Layer 4 of a small transformer language model trained on English Wikipedia (8 layers, counted from 0, width 128).
A neuron adds its activation times its output weights to the MLP's output. To switch it off is to set its activation to zero at one token and run the rest of the model.
A neuron's activation on a vector x is GELU(weights . x + bias), where the dot is the dot product.

Input weights of the MLP neurons that the questions are about. A number n stands for n times 0.0027.
n21 (bias -0.029): -8 -3 49 1 -19 -3 -9 0 -3 -7 -2 -37 8 -4 39 -42 10 -56 -20 45 -21 -53 42 4 8 -25 -34 68 -7 56 11 19 -6 -45 -13 -7 -7 18 -22 -40 -12 -39 62 44 -61 -11 -14 17 -20 -4 8 34 -6 19 3 41 5 -29 -1 43 20 -56 -54 -6 1 -49 42 56 -1 21 -1 -28 -7 -48 21 24 -66 2 25 -26 4 -25 -25 3 -20 -38 27 30 -13 -2 -1 -11 27 -60 36 15 -29 39 3 -40 -4 -8 8 -16 26 27 -10 51 38 12 26 -17 71 5 -41 -7 -37 16 25 52 11 -6 4 40 57 -38 0 6
n71 (bias -0.123): -47 -41 -13 -4 -5 56 14 2 31 -33 18 -15 -40 0 -14 57 -39 52 -24 31 9 -16 8 -2 -11 -43 42 44 37 1 34 3 0 18 -29 6 13 8 -3 -6 21 -4 -34 8 -2 -9 -7 -16 53 34 -38 -21 -7 -2 11 68 -36 14 -14 18 -11 27 -21 39 17 -11 -11 3 -29 -14 -14 -9 25 -25 31 45 -12 -25 -8 47 -17 -48 -40 -10 35 11 -9 9 4 8 15 20 -25 -45 -70 -28 19 -27 2 -29 23 -10 20 18 -14 61 33 0 -9 16 30 -6 -1 -41 9 30 -34 -15 -20 -22 13 30 -7 5 -10 -14 -7 -11
n141 (bias -0.041): -23 11 -36 -14 5 -38 -7 -6 13 27 -2 -26 -6 8 -26 -7 -24 -43 37 34 2 32 -2 -32 -36 -7 -54 -32 -32 51 -15 18 29 16 -32 16 -4 47 33 -23 -8 10 27 16 -17 1 6 11 -6 21 27 -96 11 -45 10 33 -22 -13 35 -4 -31 -4 45 5 10 66 -27 58 34 9 20 49 49 -41 42 -73 -37 -8 25 -35 -4 38 -4 -3 15 10 3 27 25 -35 42 -16 7 4 -2 37 3 37 2 27 -16 12 -36 -57 -20 -55 16 -32 38 16 -14 30 10 61 -17 8 -18 -7 -10 15 12 16 -66 81 -12 21 -37 -7
n155 (bias -0.116): -23 51 -4 31 -29 -9 -43 -24 17 17 16 20 19 -17 17 45 4 15 -4 76 -27 5 -20 -19 -45 28 0 -25 -36 -5 7 -10 7 1 -18 -39 21 21 -9 10 -13 21 -3 21 9 39 -17 -30 -5 13 -34 -32 21 0 26 33 5 53 -11 -15 1 -8 4 16 22 11 -25 -10 32 18 34 6 -11 51 -16 -15 -40 5 -42 -3 -2 -2 -27 -63 8 -10 19 66 -5 7 25 11 -46 14 -26 -2 39 -26 39 -22 30 -52 -18 -42 12 -13 4 -9 28 6 22 -11 45 -21 36 3 24 -20 45 -5 -4 18 15 -2 8 2 -18 -7
n187 (bias -0.087): -18 30 -16 -35 -1 24 0 -45 -14 13 -11 -25 -19 -6 12 8 -25 38 -19 35 -42 -24 13 -14 5 27 -33 23 -3 -7 25 -12 -19 46 28 -27 36 -14 16 19 -14 1 -59 6 -63 -1 -26 -15 2 -7 -3 -48 35 16 -26 49 -2 -55 46 28 -10 2 -3 13 36 -2 2 29 -34 -2 16 -26 -43 -12 47 8 -41 37 14 37 33 30 33 22 -12 -3 -8 53 -9 21 27 10 0 21 -16 -38 -23 -45 17 -26 4 -6 -6 -18 61 9 18 6 -15 -16 -5 19 6 -4 -24 -38 -11 -2 -9 -31 5 17 -74 2 -22 52 16 -51
n206 (bias -0.033): -37 24 3 -61 -21 -15 23 12 4 -34 -20 -9 -20 32 -7 5 20 -18 -26 -77 -29 24 32 55 6 24 14 -33 11 42 31 -21 31 0 22 -2 -5 -26 -35 -29 21 2 7 -3 -26 35 -12 2 -14 -39 -2 36 9 38 4 -4 -3 -37 8 -8 30 -3 22 -13 -2 22 -32 -35 22 -23 9 -32 36 45 12 19 33 28 46 -10 -25 -28 23 12 2 -35 8 23 -13 17 -23 -4 -3 -4 2 9 -17 12 13 -14 -17 -14 -61 40 -27 30 -41 -38 1 -24 -37 15 -32 20 -8 -1 -30 -21 2 4 27 -31 -4 -12 -1 -15 9 -21
n250 (bias -0.124): 12 13 -20 26 -40 -3 2 -23 45 58 -35 -13 23 32 75 -21 -32 20 -39 31 -8 -39 12 14 -40 26 7 6 -24 12 -16 32 22 -41 21 39 15 9 -2 -32 -11 -23 0 23 -6 -5 -35 17 -16 -8 7 -41 -35 -15 -6 -35 -41 -36 18 9 -79 26 10 22 -26 -2 2 26 0 -37 50 -39 -8 3 -39 4 42 13 26 -10 27 42 -6 -18 2 7 -17 5 11 13 -40 1 27 7 46 8 15 -4 -74 6 -53 2 2 -52 15 -1 33 38 46 7 -14 46 -27 -2 -11 -31 -16 -12 -12 -8 -19 -6 3 3 38 16 0 66
n283 (bias -0.018): 29 10 17 -26 -21 -22 -29 30 -3 -26 20 -32 14 -22 -40 0 19 -38 40 48 4 -19 45 5 3 -19 19 18 31 -22 29 -9 28 -3 12 -10 -12 -19 5 -42 -40 -6 -14 -22 -5 -44 16 -45 43 10 -25 16 -13 -20 7 -31 -4 -39 -28 -31 32 -9 14 22 -46 12 -32 -2 1 36 6 -37 12 -36 -2 -6 24 -11 -12 -52 29 -7 -39 -15 2 18 6 1 -56 9 6 -5 28 1 7 16 8 25 56 32 8 -6 -25 -37 23 20 3 25 25 -22 38 24 -20 3 -18 -1 -13 -6 31 -15 -14 -7 14 2 36 -4 -75 -3
n340 (bias -0.064): 23 -52 -46 -16 -34 1 22 0 -21 -10 -23 9 2 9 -8 -3 14 22 5 13 -17 -44 -2 12 -33 45 33 -4 1 -22 -22 21 20 -4 -41 -22 17 3 -17 24 5 5 -19 -42 -76 -35 -11 -7 -18 25 3 -44 39 -21 18 -12 7 -18 -17 65 47 -45 -3 -8 -37 5 29 1 14 -58 -2 26 17 13 17 13 -23 -1 30 -17 5 20 32 -11 13 13 15 33 -13 3 -8 11 35 2 33 49 -3 -15 -4 -15 -2 -1 33 16 51 -21 9 -28 -15 3 -48 42 26 36 -26 -38 1 -30 15 -27 27 41 -6 49 50 -12 -42 -25
n418 (bias -0.069): 31 -25 38 -21 -69 -17 20 9 22 21 -15 -21 -16 -26 -1 -26 16 9 30 -38 10 11 -16 6 -11 5 0 -15 6 9 -13 14 -11 -1 -21 -12 -7 34 6 6 18 10 -17 -15 11 40 3 -9 49 23 14 11 -7 -34 -3 -22 -15 19 -26 -37 19 8 41 -11 14 -25 -22 -2 90 -12 30 48 10 -19 9 -46 -7 -1 6 -34 10 -36 17 13 -1 -44 12 -6 15 -55 -24 -31 10 12 -23 17 -26 2 21 10 -19 26 18 -6 22 -40 4 16 -11 -34 25 17 20 -59 20 -24 16 7 12 60 -18 32 -40 10 1 -12 22 12
n458 (bias -0.161): 21 -27 13 20 16 -66 1 -9 38 15 -2 -20 26 13 8 4 3 -19 13 -44 52 -31 -3 -15 14 43 4 -18 51 -40 2 -27 35 -1 13 -19 -14 -10 -27 -1 -19 29 27 24 -16 4 -23 -1 2 -26 32 18 -10 9 -9 -2 7 -13 42 6 19 55 30 16 -38 11 -17 -3 16 4 23 -41 -33 19 -20 -58 30 16 13 -23 0 6 24 1 15 54 -25 -18 70 -5 52 11 -2 -9 -46 48 -4 -2 24 0 28 26 32 38 -27 -2 -44 -18 25 -56 -28 -8 -34 -21 -33 7 10 26 -22 -10 26 11 34 19 -40 -37 -17 24

Output weights of the MLP neurons that the questions are about. A number n stands for n times 0.0029.
n21: -20 13 5 -20 10 -17 30 -9 -53 -18 -3 47 9 36 21 30 -11 33 59 35 -7 -12 10 5 -16 17 5 -49 8 -31 -10 7 -4 18 -28 -18 3 -2 -27 -5 1 12 -12 -15 -21 6 39 -20 4 22 8 1 -22 -30 -13 -4 11 -1 5 -17 -18 -16 16 -25 -12 -41 -11 5 50 -10 9 4 -25 26 1 10 44 -3 1 -25 -13 -24 9 29 -29 -9 10 -15 -2 20 45 -36 -17 53 2 -47 -49 1 19 9 -16 -6 8 -14 -37 15 26 12 15 -5 -26 18 23 -13 6 22 -18 47 -12 42 -3 -16 3 -10 6 14 27 11
n71: 1 -36 -12 -3 -31 -20 -10 14 -6 6 -3 16 -1 4 -4 -14 10 -3 10 -25 32 -40 -33 -50 -21 -9 -65 -20 -2 10 3 -38 13 -35 -20 24 -12 11 17 33 -20 14 7 -4 -9 23 -6 16 -14 -7 11 31 -1 -2 -5 -40 9 -29 31 4 15 -14 -7 -36 -20 27 -35 10 15 -23 0 0 49 31 22 21 4 -13 15 -19 28 -1 15 12 15 21 3 24 -30 -20 3 -9 46 10 14 15 -7 36 -13 8 -6 17 -6 -5 -11 -12 -3 -6 10 25 15 -31 -8 11 -20 2 44 -12 6 -6 17 21 28 -14 5 10 -39 13
n141: 12 -37 4 -21 -26 -14 -15 17 -6 -6 -4 -29 -6 -15 -47 49 13 27 -21 -27 -25 34 10 17 -3 31 23 -5 28 -23 37 14 1 -31 16 -23 -9 24 22 22 8 -13 -24 -32 -2 -40 -1 -9 0 21 16 19 26 8 9 5 -8 -27 -20 -34 12 5 7 -20 23 23 55 -3 -12 18 5 27 -20 -1 -22 34 -2 4 5 -13 -10 -51 -21 -11 -12 -25 32 28 -37 -7 14 9 -36 18 12 33 8 -11 6 -18 12 -21 -22 23 20 -25 8 16 -4 -28 -5 24 5 -40 5 -31 -12 3 6 2 18 35 -18 25 29 8 -32 13
n155: 21 -15 -9 -15 -16 -2 -7 -14 -23 -3 21 3 7 4 -23 -8 -2 -3 1 -55 -27 15 -8 7 -10 -2 -23 3 -6 18 -7 5 52 17 47 5 -11 -28 -3 -33 8 26 10 27 14 -12 -8 0 14 22 23 20 2 -6 -6 4 -6 8 -10 10 -28 12 3 -27 3 4 -1 4 -13 8 -2 -36 9 5 33 1 10 0 -9 -8 -33 7 10 -10 -16 31 11 18 -19 22 30 22 0 -11 27 -24 -2 -10 -9 -18 -10 28 -16 12 23 21 -17 8 -6 -27 8 59 -22 9 9 -4 3 -27 -6 28 -8 -16 -34 -3 32 -24 -29 19
n187: -5 -25 30 36 3 3 -39 14 -19 -12 14 22 15 38 -33 -13 -10 -20 37 -22 7 0 28 -24 -21 -7 15 16 16 -6 3 18 -18 -25 -3 -20 55 -17 0 -14 15 -26 23 -28 -51 -37 8 15 -13 -28 -1 47 4 28 16 -6 13 27 4 30 8 -1 32 -28 -36 -13 12 -3 -14 23 -43 -33 16 -11 21 -28 -19 -9 21 -11 -11 -10 -37 -13 6 -12 59 23 -37 20 -9 10 5 -24 -31 24 4 4 -7 -1 -26 44 0 7 4 11 22 -19 -16 33 -6 25 13 16 -14 -2 -27 -1 -44 -5 12 94 -9 -7 -17 -12 -7 -8
n206: 14 29 -20 -6 4 -44 -3 -10 6 1 28 2 2 14 -2 15 -46 -9 5 17 16 -8 26 -5 -4 -6 27 7 8 17 1 -6 -55 24 -5 -14 -8 13 -11 61 1 -27 -20 -51 4 -20 39 -13 -22 43 20 7 -19 8 -2 22 2 10 -28 17 -25 -2 7 3 28 16 28 28 4 26 -30 -14 -12 -18 -32 -26 2 -6 20 6 12 -7 3 -40 -42 -12 7 -5 15 12 -34 3 -20 -21 2 40 2 -24 11 -11 7 43 6 -12 25 -19 -12 12 -12 -13 -6 -19 -24 -5 32 31 7 4 -12 14 2 4 25 1 -13 -20 25 24
n250: 35 21 2 -29 4 1 -4 -3 13 -40 -6 -14 23 41 14 -34 -6 -9 12 24 -6 -25 -16 17 15 3 11 40 2 -20 -5 4 -3 17 38 28 13 -17 -3 17 26 -7 -17 17 -4 28 -13 20 -16 -1 -10 -17 34 -3 -9 -17 -11 22 -31 -4 35 4 16 25 2 0 17 -2 -21 -8 -32 23 15 15 -3 -42 -13 22 -19 -14 -14 4 -1 7 -10 24 5 -56 -13 -20 -23 14 -20 -2 -11 5 8 8 -32 -14 4 -25 10 -42 8 -12 27 -10 10 14 42 6 2 -5 -3 27 32 22 -32 -28 17 22 6 -30 -27 29 -10 -63
n283: -33 -15 22 -4 27 20 -18 -23 -2 22 4 6 2 -4 -19 38 -15 -4 -21 54 -7 -23 -5 3 -3 -5 10 6 11 -12 -6 17 23 -21 -18 8 17 3 -18 11 0 -5 16 -13 -24 -20 9 11 -9 5 21 -6 11 5 39 -5 -14 -11 -20 -4 25 1 -13 15 9 -4 20 -40 -8 -5 28 22 -17 2 -11 12 -17 -4 20 -2 16 13 1 18 -2 7 8 -4 -20 -10 -12 -5 1 16 -7 2 -16 -14 1 -17 16 -17 -1 -39 13 -8 3 -24 1 41 -10 -16 -4 19 -4 10 -16 12 13 35 -11 3 19 -12 -12 -6 6 -14
n340: -16 -5 -6 29 21 -4 -19 -19 2 -14 28 10 -6 -9 6 16 -18 18 16 12 22 12 -3 -3 -37 -1 -15 4 -2 -1 5 18 -5 39 -16 -4 13 18 -1 15 11 -22 29 8 9 -12 -44 -32 49 -14 21 24 -20 -13 0 18 5 16 -11 9 18 -6 -17 -9 15 40 -9 -7 -36 1 6 -26 8 -5 14 -48 36 11 -13 7 -15 -14 -2 5 -13 -50 14 -38 -19 -4 3 -3 -12 -1 -34 -23 17 -8 6 2 1 -38 23 -13 35 14 28 -14 -36 -35 -5 -20 22 -3 -1 -1 8 50 9 -5 -5 1 22 46 -46 2 13 8
n418: -5 -12 -21 7 -16 3 -12 -10 14 -13 12 -7 0 9 -34 -14 -4 -14 -27 -17 -19 -20 2 -6 -8 7 24 4 22 -11 2 2 3 10 21 4 5 -29 14 20 6 -7 4 0 23 -32 -33 -11 25 -48 25 7 22 -13 -30 -5 31 -4 4 25 25 -4 -21 -17 13 11 -10 -37 -27 46 10 -14 -36 27 10 -8 -5 61 -6 18 -12 7 -26 -24 -19 13 27 30 -10 2 5 30 -25 6 -10 10 10 14 23 -13 20 -53 44 5 -20 16 0 6 33 14 -28 -9 12 17 -11 -29 -12 18 -19 12 -17 11 -28 17 -8 3 -4 -7
n458: -17 -1 -18 -20 -6 22 -15 6 -49 1 36 -9 -26 -7 -10 10 22 -11 1 44 -36 -16 24 3 -6 -10 -13 -27 -2 8 9 -23 -3 2 13 -12 9 -36 -9 -13 2 -36 20 -17 -11 21 -18 -25 1 28 16 -13 10 3 22 9 -4 -20 15 -5 -5 17 21 -31 -15 -9 7 -7 17 24 13 41 -25 39 -9 23 29 -15 9 22 -21 13 -11 11 14 -17 47 -16 -26 -20 -28 -10 30 26 15 -38 -31 -2 18 17 -18 -42 -10 2 18 27 7 18 -12 -28 -10 1 30 6 16 6 14 -5 13 1 17 -14 -2 -4 -13 18 10 6

Each question names a token from some text and the token that comes next. It shows the vector x that enters the MLP there. A number n stands for n times 0.059.

Then comes g, the gradient of the next token's log-probability with respect to the MLP's output, scaled to length 1. A neuron's effect is roughly proportional to its activation times (output weights . g). A number n stands for n times 0.004.

"1", then "°"
x: -22 12 -12 1 35 -3 -10 -2 -13 14 21 5 -45 -40 -10 2 -9 -5 16 -34 13 12 -15 -2 1 -22 18 38 48 0 -2 45 -30 -11 27 14 -13 15 16 7 -26 -36 -3 11 -51 -30 18 16 -26 26 36 -22 -2 52 5 -22 -26 -16 -16 17 9 1 -28 -51 -20 8 14 -40 22 -5 -15 28 -14 16 -4 -48 -22 -3 11 -41 0 -7 0 15 34 32 4 31 -15 12 6 41 -7 13 14 -72 1 -7 7 12 -32 27 -11 6 8 20 0 -20 9 21 -26 29 -2 -38 7 30 -11 9 43 -29 -6 -9 -7 -3 -33 40 -7 16
g: 3 2 36 2 26 -25 15 -17 -27 -1 -18 -16 12 12 15 -67 -6 -11 59 14 6 -20 29 -61 18 27 -20 25 -43 14 23 -17 -3 -22 -5 -21 -30 -33 10 13 -4 16 -2 1 36 -19 -35 -14 1 7 2 55 -13 21 -41 21 -17 11 -42 17 30 8 18 16 4 15 -28 34 -39 -25 11 -5 11 -21 -16 4 -9 9 -6 -6 9 -17 -7 3 8 -11 -2 -10 -5 -2 30 -1 6 14 36 10 -13 -12 -16 27 12 -9 21 10 -25 -20 -21 -9 -2 -1 27 15 15 19 18 5 18 35 -18 -9 -61 28 -4 17 -29 3 -16 29
Which neuron, switched off, lowers the next token's probability most? n187

" ", then "ov"
x: -36 0 -26 21 19 -21 -16 0 0 43 -4 9 -49 -45 -31 2 4 3 2 -26 -26 -8 -10 -7 -22 -9 22 60 38 8 3 35 -12 9 23 2 -19 8 39 -14 -14 -30 6 26 17 0 5 5 -18 23 22 -9 5 37 -7 -24 -18 8 5 4 11 12 -3 -17 -5 3 20 -32 42 -7 5 -15 -33 13 19 -57 -6 -6 -5 -43 34 10 8 -24 24 51 -2 23 -30 5 -27 -14 -31 19 0 -80 0 -11 -25 -9 -7 -8 -22 1 -10 21 3 -15 20 18 -30 21 12 -13 28 28 8 10 46 -16 -1 3 0 -33 -31 25 -7 26
g: -25 6 29 26 10 -13 -37 -64 -4 -51 42 -37 -52 4 20 -32 -23 -27 -21 8 3 20 8 32 -22 29 -2 6 16 17 -6 1 33 -3 19 0 18 -29 7 29 40 22 20 12 16 0 -3 -2 2 51 -8 -21 4 -40 -9 -20 13 17 -24 -11 20 -13 -33 -10 -1 -15 3 -1 -20 -14 7 13 -15 15 13 17 9 14 -30 8 29 -26 9 -17 13 12 -4 2 40 40 -21 15 -17 8 18 -24 23 1 20 -22 -14 -2 22 -3 18 4 -12 -9 -15 12 49 -15 -53 -2 -20 22 -1 -2 -29 1 31 -28 -21 -29 18 30 -7 -4
Which two neurons, each switched off alone, lower its probability most, in order? n155, n250

"\n", then "Single"
x: -36 16 -3 0 32 -3 0 -11 -2 32 13 -1 -30 -26 17 21 4 5 -1 -34 -15 -18 -20 -21 -8 -31 23 43 44 29 -19 47 -35 15 4 -36 -15 39 23 6 -1 -40 -1 12 11 -32 -7 -6 -25 15 25 12 -12 50 -6 -35 -17 0 -9 14 36 3 -28 -45 -3 -3 20 -43 2 7 -2 -4 -50 20 -8 -50 1 1 5 -24 8 28 0 -7 37 21 9 4 -27 44 -9 13 -23 10 9 -53 -17 4 -15 37 -16 -7 -22 -5 -29 27 0 -20 26 32 -11 -16 5 -36 0 8 8 14 40 -1 -9 9 40 -14 -14 -4 12 10
g: 2 19 7 -15 -7 -43 1 -27 12 26 0 -9 -14 -11 -20 -13 47 -1 -9 13 -3 -38 4 20 -23 37 -6 33 4 -37 17 29 -4 12 32 -15 -3 -22 46 -3 -22 6 44 -20 34 -5 17 -2 -2 7 8 6 -26 -41 -24 3 46 -23 22 -27 7 -29 7 16 24 -7 46 -25 -2 -45 41 6 -10 -16 41 -31 -1 -3 4 -7 15 -24 32 -2 56 15 3 -3 -27 12 19 -22 -32 6 20 5 -30 0 7 23 16 -38 -15 -4 -14 -5 -29 -11 -28 16 2 -13 1 -9 49 18 -7 20 -2 -8 -25 -14 -12 28 -37 -4 -9 7
Which neuron, switched off, lowers the next token's probability most? n187

" Ru", then "g"
x: -33 13 -18 2 29 -12 3 0 12 3 23 -2 -41 -37 -33 -4 8 -13 -5 -45 -13 2 -9 -19 -23 -21 14 34 23 -7 -21 54 5 8 4 -7 -6 19 35 12 8 -34 -25 7 -26 7 44 13 -28 41 37 -18 10 32 18 -15 -19 28 -34 22 -4 -8 -6 -35 -7 34 36 -56 44 -5 25 -23 -22 -13 -19 -37 -5 9 -1 -58 12 -5 35 -15 2 22 15 -4 -5 19 -27 -1 -18 13 8 -40 -4 -6 -20 9 -32 12 -31 31 -4 9 9 -35 24 20 -36 -11 -5 -35 32 14 -3 9 51 -18 3 -7 10 8 2 29 7 15
g: 15 -33 28 -16 10 -7 -11 -17 0 -11 5 10 -20 10 -26 -18 12 5 31 26 -20 11 31 8 -17 -7 0 -25 32 -7 19 33 -31 6 54 0 -28 -22 -7 34 32 22 27 9 -44 1 1 -47 15 -18 -15 11 -2 11 30 -5 9 -45 -42 -5 -11 -36 -29 -11 -32 1 -45 -14 -44 23 7 13 -22 15 -26 -2 10 0 -38 -2 29 -2 40 -11 3 -15 6 15 28 -22 -39 25 -17 22 -32 -26 0 14 -1 16 11 11 -2 -3 28 24 21 -8 11 27 -16 -8 39 25 21 -53 11 16 14 2 -9 1 40 5 -10 16 11 -21
Which two neurons, each switched off alone, lower its probability most, in order? n340, n418

"|---|---|", then "\n"
x: -37 -2 -8 -14 57 -11 24 -6 -22 24 6 4 -46 -27 -14 -10 -3 -11 6 -26 -15 -13 -8 -42 -18 0 27 38 31 18 6 45 -33 -3 16 -15 -12 31 24 -2 7 -13 1 28 6 -22 4 -3 -36 19 6 26 -12 16 3 -41 -15 23 -21 33 20 11 -17 -46 -26 -4 27 -47 11 39 -1 -18 -7 22 -1 -15 1 -11 15 -11 -8 8 -9 -22 34 10 8 13 -29 36 8 -19 4 18 21 -94 -10 17 4 20 -23 0 -9 0 -28 12 29 -20 22 44 -15 -13 -13 -47 0 5 -12 15 39 -18 -17 6 26 -17 9 32 -3 26
g: 2 65 -35 33 -4 -15 0 -2 -2 48 2 9 -34 -4 -43 9 10 -10 3 -54 8 -31 2 10 13 -6 -5 10 14 16 -21 -17 27 19 29 34 27 -5 10 0 -3 -9 44 -6 49 -4 -7 -22 12 -3 -22 13 -7 -1 -4 34 22 5 14 -17 29 -71 -13 -8 35 -13 -21 -18 -9 -13 -54 -26 5 1 25 14 22 2 -6 10 -19 -1 5 -15 20 12 -9 8 -4 -16 10 -17 -49 12 -11 47 -20 3 18 -4 -20 14 -26 34 -13 18 34 26 2 -4 23 0 10 -27 -36 -20 -3 4 2 -9 -8 -48 -5 0 -12 -11 -14 27
Which neuron, switched off, lowers the next token's probability most? n250

"A", then " hand"
x: -34 -8 11 21 22 6 -8 -7 11 3 34 14 -22 -5 -11 -13 11 -5 9 -56 23 -5 -27 -49 -11 -20 20 40 45 9 15 49 -35 1 12 0 -3 25 25 -3 0 -24 4 37 -45 -11 12 4 -34 21 42 -5 -13 10 -6 -25 -24 6 -14 8 24 18 -15 -20 3 34 30 -42 17 -3 17 -38 -36 -12 0 -60 -9 3 8 -29 16 29 12 5 33 30 -13 -8 -36 22 0 7 -28 -23 31 -58 -11 2 -2 21 10 11 -23 7 -20 17 24 -22 1 14 -17 -21 -16 -31 -6 24 14 -9 45 -25 -20 -6 46 -23 -30 8 -14 18
g: 0 27 -2 -10 -75 1 14 16 -23 -14 24 -10 7 -21 7 -42 15 -16 7 39 5 -25 17 31 2 7 -18 57 -14 -30 -6 -1 -44 -15 30 -16 -5 -18 6 -14 2 -22 6 -7 47 57 -9 12 24 -12 18 -33 -6 -23 -12 -14 7 -14 -7 -22 -3 -22 50 10 -22 38 -20 18 18 8 -10 7 -35 3 -30 -9 35 14 -14 20 -7 -15 15 50 -8 -4 39 -13 -15 -45 3 6 15 -18 15 -8 -28 4 0 -4 -18 8 37 -10 -10 -4 -24 -30 22 20 -8 17 -2 19 -27 14 -14 -6 32 16 -9 23 -12 -1 14 8 -15 36
Which neuron, switched off, lowers the next token's probability most? n458

"Pro", then "mo"
x: -36 6 3 12 9 6 5 -1 20 24 12 20 -38 -26 -30 1 16 2 0 -51 9 -12 -31 -29 -25 -19 21 43 33 -7 24 44 -12 23 1 -4 2 14 36 -15 13 -24 4 52 -11 -20 32 6 -26 7 19 -3 -7 22 12 -40 -5 23 -30 15 11 6 -28 -37 19 8 46 -51 9 -3 17 -31 -35 -16 8 -38 -1 -12 39 -52 26 2 8 15 39 2 -7 -3 -20 11 -3 2 -13 -13 3 -64 -26 16 -12 15 -12 3 -29 13 -25 25 31 -32 6 15 -20 -19 2 -33 17 -16 -1 24 39 -21 -5 1 39 -14 2 1 -27 21
g: 15 -12 2 -9 15 -4 14 26 -15 -36 -17 -41 -37 -5 22 10 -15 40 -19 16 11 27 -34 -8 -9 -29 4 -4 -2 1 0 15 -20 -51 -7 -1 16 11 25 39 5 -3 -2 20 -7 -22 -6 18 15 33 -50 24 3 14 -9 -13 -19 57 -7 3 -3 -4 4 11 9 1 9 -1 -3 -21 -34 -24 -7 13 55 13 37 -8 3 -62 42 -9 -24 -4 14 -9 -55 28 26 13 -16 -38 -20 -2 0 5 3 13 21 14 13 -46 -7 -18 -5 -7 30 3 -11 25 14 16 -26 15 -28 -1 -1 28 -6 34 20 -8 -40 41 -18 -6 12 -3
Which neuron, switched off, lowers the next token's probability most? n458

" on", then " "
x: -18 -11 -28 0 -10 -4 5 -19 -20 19 6 15 -31 -29 -31 -20 -33 -10 10 -13 -6 22 -1 -16 1 -1 12 54 51 13 -5 56 -19 12 0 -18 -17 2 31 -27 -9 -7 33 21 -19 -18 27 5 -30 14 28 6 3 9 2 -21 -27 27 -21 3 41 12 -28 -30 -11 24 17 -43 13 10 -6 -30 -20 2 -42 -41 -26 0 26 -29 14 18 6 -8 51 1 -7 2 -54 23 -7 -19 -12 9 15 -46 -24 1 -10 -3 12 -23 1 7 -16 27 22 -5 24 33 -8 -3 12 -38 3 8 -19 -5 61 -4 13 1 53 7 -6 33 -17 7
g: -2 -30 5 18 -10 -8 -38 -7 -7 36 21 -19 32 -10 1 13 -22 42 6 -8 -3 -13 16 -27 -43 8 15 -14 11 3 33 7 13 1 16 29 -5 -3 2 29 5 -25 22 19 15 28 4 27 -6 -19 2 -2 5 5 29 -4 -26 -31 18 -36 -7 -15 7 12 -13 -38 -1 6 23 -35 24 -8 33 10 35 -49 -11 -14 -15 -24 -3 7 -20 8 4 -20 48 6 -3 1 -7 31 -28 -6 -46 -55 21 -58 -28 -8 -11 28 8 -40 -36 1 19 42 11 9 27 -16 15 -6 -7 63 -14 11 3 17 4 -21 0 4 16 -1 15 -25
Which two neurons, each switched off alone, lower its probability most, in order? n21, n283

"\"", then " |"
x: -14 22 -30 15 16 10 -5 -10 -28 5 -13 39 -29 -11 -25 7 8 -8 20 -35 -1 -7 3 -26 -10 -1 34 58 44 9 -7 27 20 4 -10 -1 -27 8 37 21 -6 -10 5 27 -2 -34 -10 2 -39 23 34 21 -11 24 -12 -21 -27 17 6 17 11 -14 -19 -51 4 -19 22 -58 1 23 -7 -12 -27 -10 -7 -55 -22 7 3 -38 2 9 12 7 55 45 -8 -8 -50 21 7 -18 -19 5 -4 -47 0 15 -19 11 -20 -16 -22 16 -3 17 -6 -12 34 -6 -2 -28 17 -43 2 14 -3 10 46 -25 3 6 16 -13 6 26 12 28
g: -3 -38 -18 -23 31 15 26 -31 4 7 18 2 1 29 7 -10 -8 -36 3 10 -18 -10 28 -1 23 -19 -23 -26 4 3 -5 -1 14 -27 -20 12 32 -20 -17 -1 -36 -30 -1 7 14 -4 17 25 2 -1 -32 10 -5 28 28 -14 -2 -49 1 6 2 -11 -8 -57 81 29 31 23 -58 1 -17 10 -16 -21 22 22 11 14 10 12 4 -23 -19 22 -8 6 27 29 -19 26 4 -1 2 25 8 -19 -5 4 -14 -3 -24 2 47 -40 37 16 5 -4 -18 -19 -13 -20 16 -7 8 12 -19 46 -8 9 34 -15 -14 7 -32 15 20 -45
Which neuron, switched off, raises the next token's probability most? n340

"gre", then "et"
x: -30 -6 -33 1 32 -11 11 -11 9 3 16 29 -57 -18 -9 -9 4 -16 20 -57 23 -12 -12 -3 -25 -4 29 53 31 8 -12 30 7 9 21 -12 -14 -3 43 -1 -35 -12 -13 13 9 14 24 -9 -4 33 14 -13 28 31 -14 -11 -9 3 -8 7 20 7 -14 -29 -2 49 26 -41 30 27 11 -14 -20 -3 -33 -34 -21 -5 6 -56 22 -8 4 -23 22 18 1 -3 -12 7 -50 -4 -11 27 -8 -69 0 14 -21 26 -12 -20 -36 -2 4 27 10 -25 -12 14 -10 0 25 -18 20 -5 -36 -9 41 0 -5 14 14 5 -15 40 5 7
g: 26 0 26 -9 -2 26 3 -23 -15 -12 -1 -63 -6 -20 -11 -42 -29 8 51 14 -7 2 49 35 16 14 -16 28 12 -1 -27 -43 -31 19 -16 -2 41 46 -1 -12 16 -14 -44 3 8 -4 -3 -1 16 -8 -18 -17 5 26 5 -14 -6 32 4 0 -52 10 -53 15 21 -4 39 -13 39 54 29 -20 -21 -19 -10 -4 0 0 23 17 10 -31 28 -2 -13 -13 -4 -3 -7 25 -12 7 -14 -11 7 11 -11 1 -8 -24 7 -24 23 -3 34 12 -19 -4 7 -5 8 9 22 -9 38 8 -46 -19 -28 21 -22 -4 -29 -1 6 25 2 -10
Which two neurons, each switched off alone, lower its probability most, in order? n71, n206

" ", then "har"
x: -33 8 -14 15 11 -19 -9 6 -3 39 7 14 -40 -33 -18 -11 -5 -2 5 -23 -26 -2 -10 -14 -6 -9 12 51 36 6 -6 46 -20 13 31 -2 -20 10 30 -18 -14 -34 9 24 7 -2 12 -4 -28 25 13 -17 -3 30 -5 -36 -10 17 -4 -4 15 2 -13 -16 -13 6 17 -22 51 -26 15 -13 -34 21 22 -58 -6 -12 6 -45 25 15 0 -35 34 38 -1 27 -50 18 -8 -8 -22 7 16 -87 -15 -13 -24 0 -18 -1 -28 -7 -11 24 -6 -10 23 13 -14 21 8 -28 16 37 13 25 58 -25 4 11 5 -17 -26 33 5 18
g: 0 -32 24 21 29 -7 -11 -12 0 -35 -28 1 33 1 39 -16 -20 0 3 -3 -2 3 7 -24 5 11 -4 54 -3 -21 5 -32 50 -20 -28 15 1 -7 3 26 31 2 31 5 30 -16 -28 -4 -10 0 37 -3 21 -8 -7 -17 -1 53 -26 26 -4 9 12 41 -36 31 -19 -3 26 -10 25 9 -27 -41 -29 -18 -4 15 13 23 -4 -15 -17 -72 -12 -2 -22 -27 -3 4 -33 -7 10 -5 -2 27 -25 -11 -18 -23 14 3 14 39 -9 -1 0 35 -16 44 -2 15 -12 7 10 21 -5 -23 2 18 13 22 -41 1 -41 25 -6 -23
Which neuron, switched off, lowers the next token's probability most? n250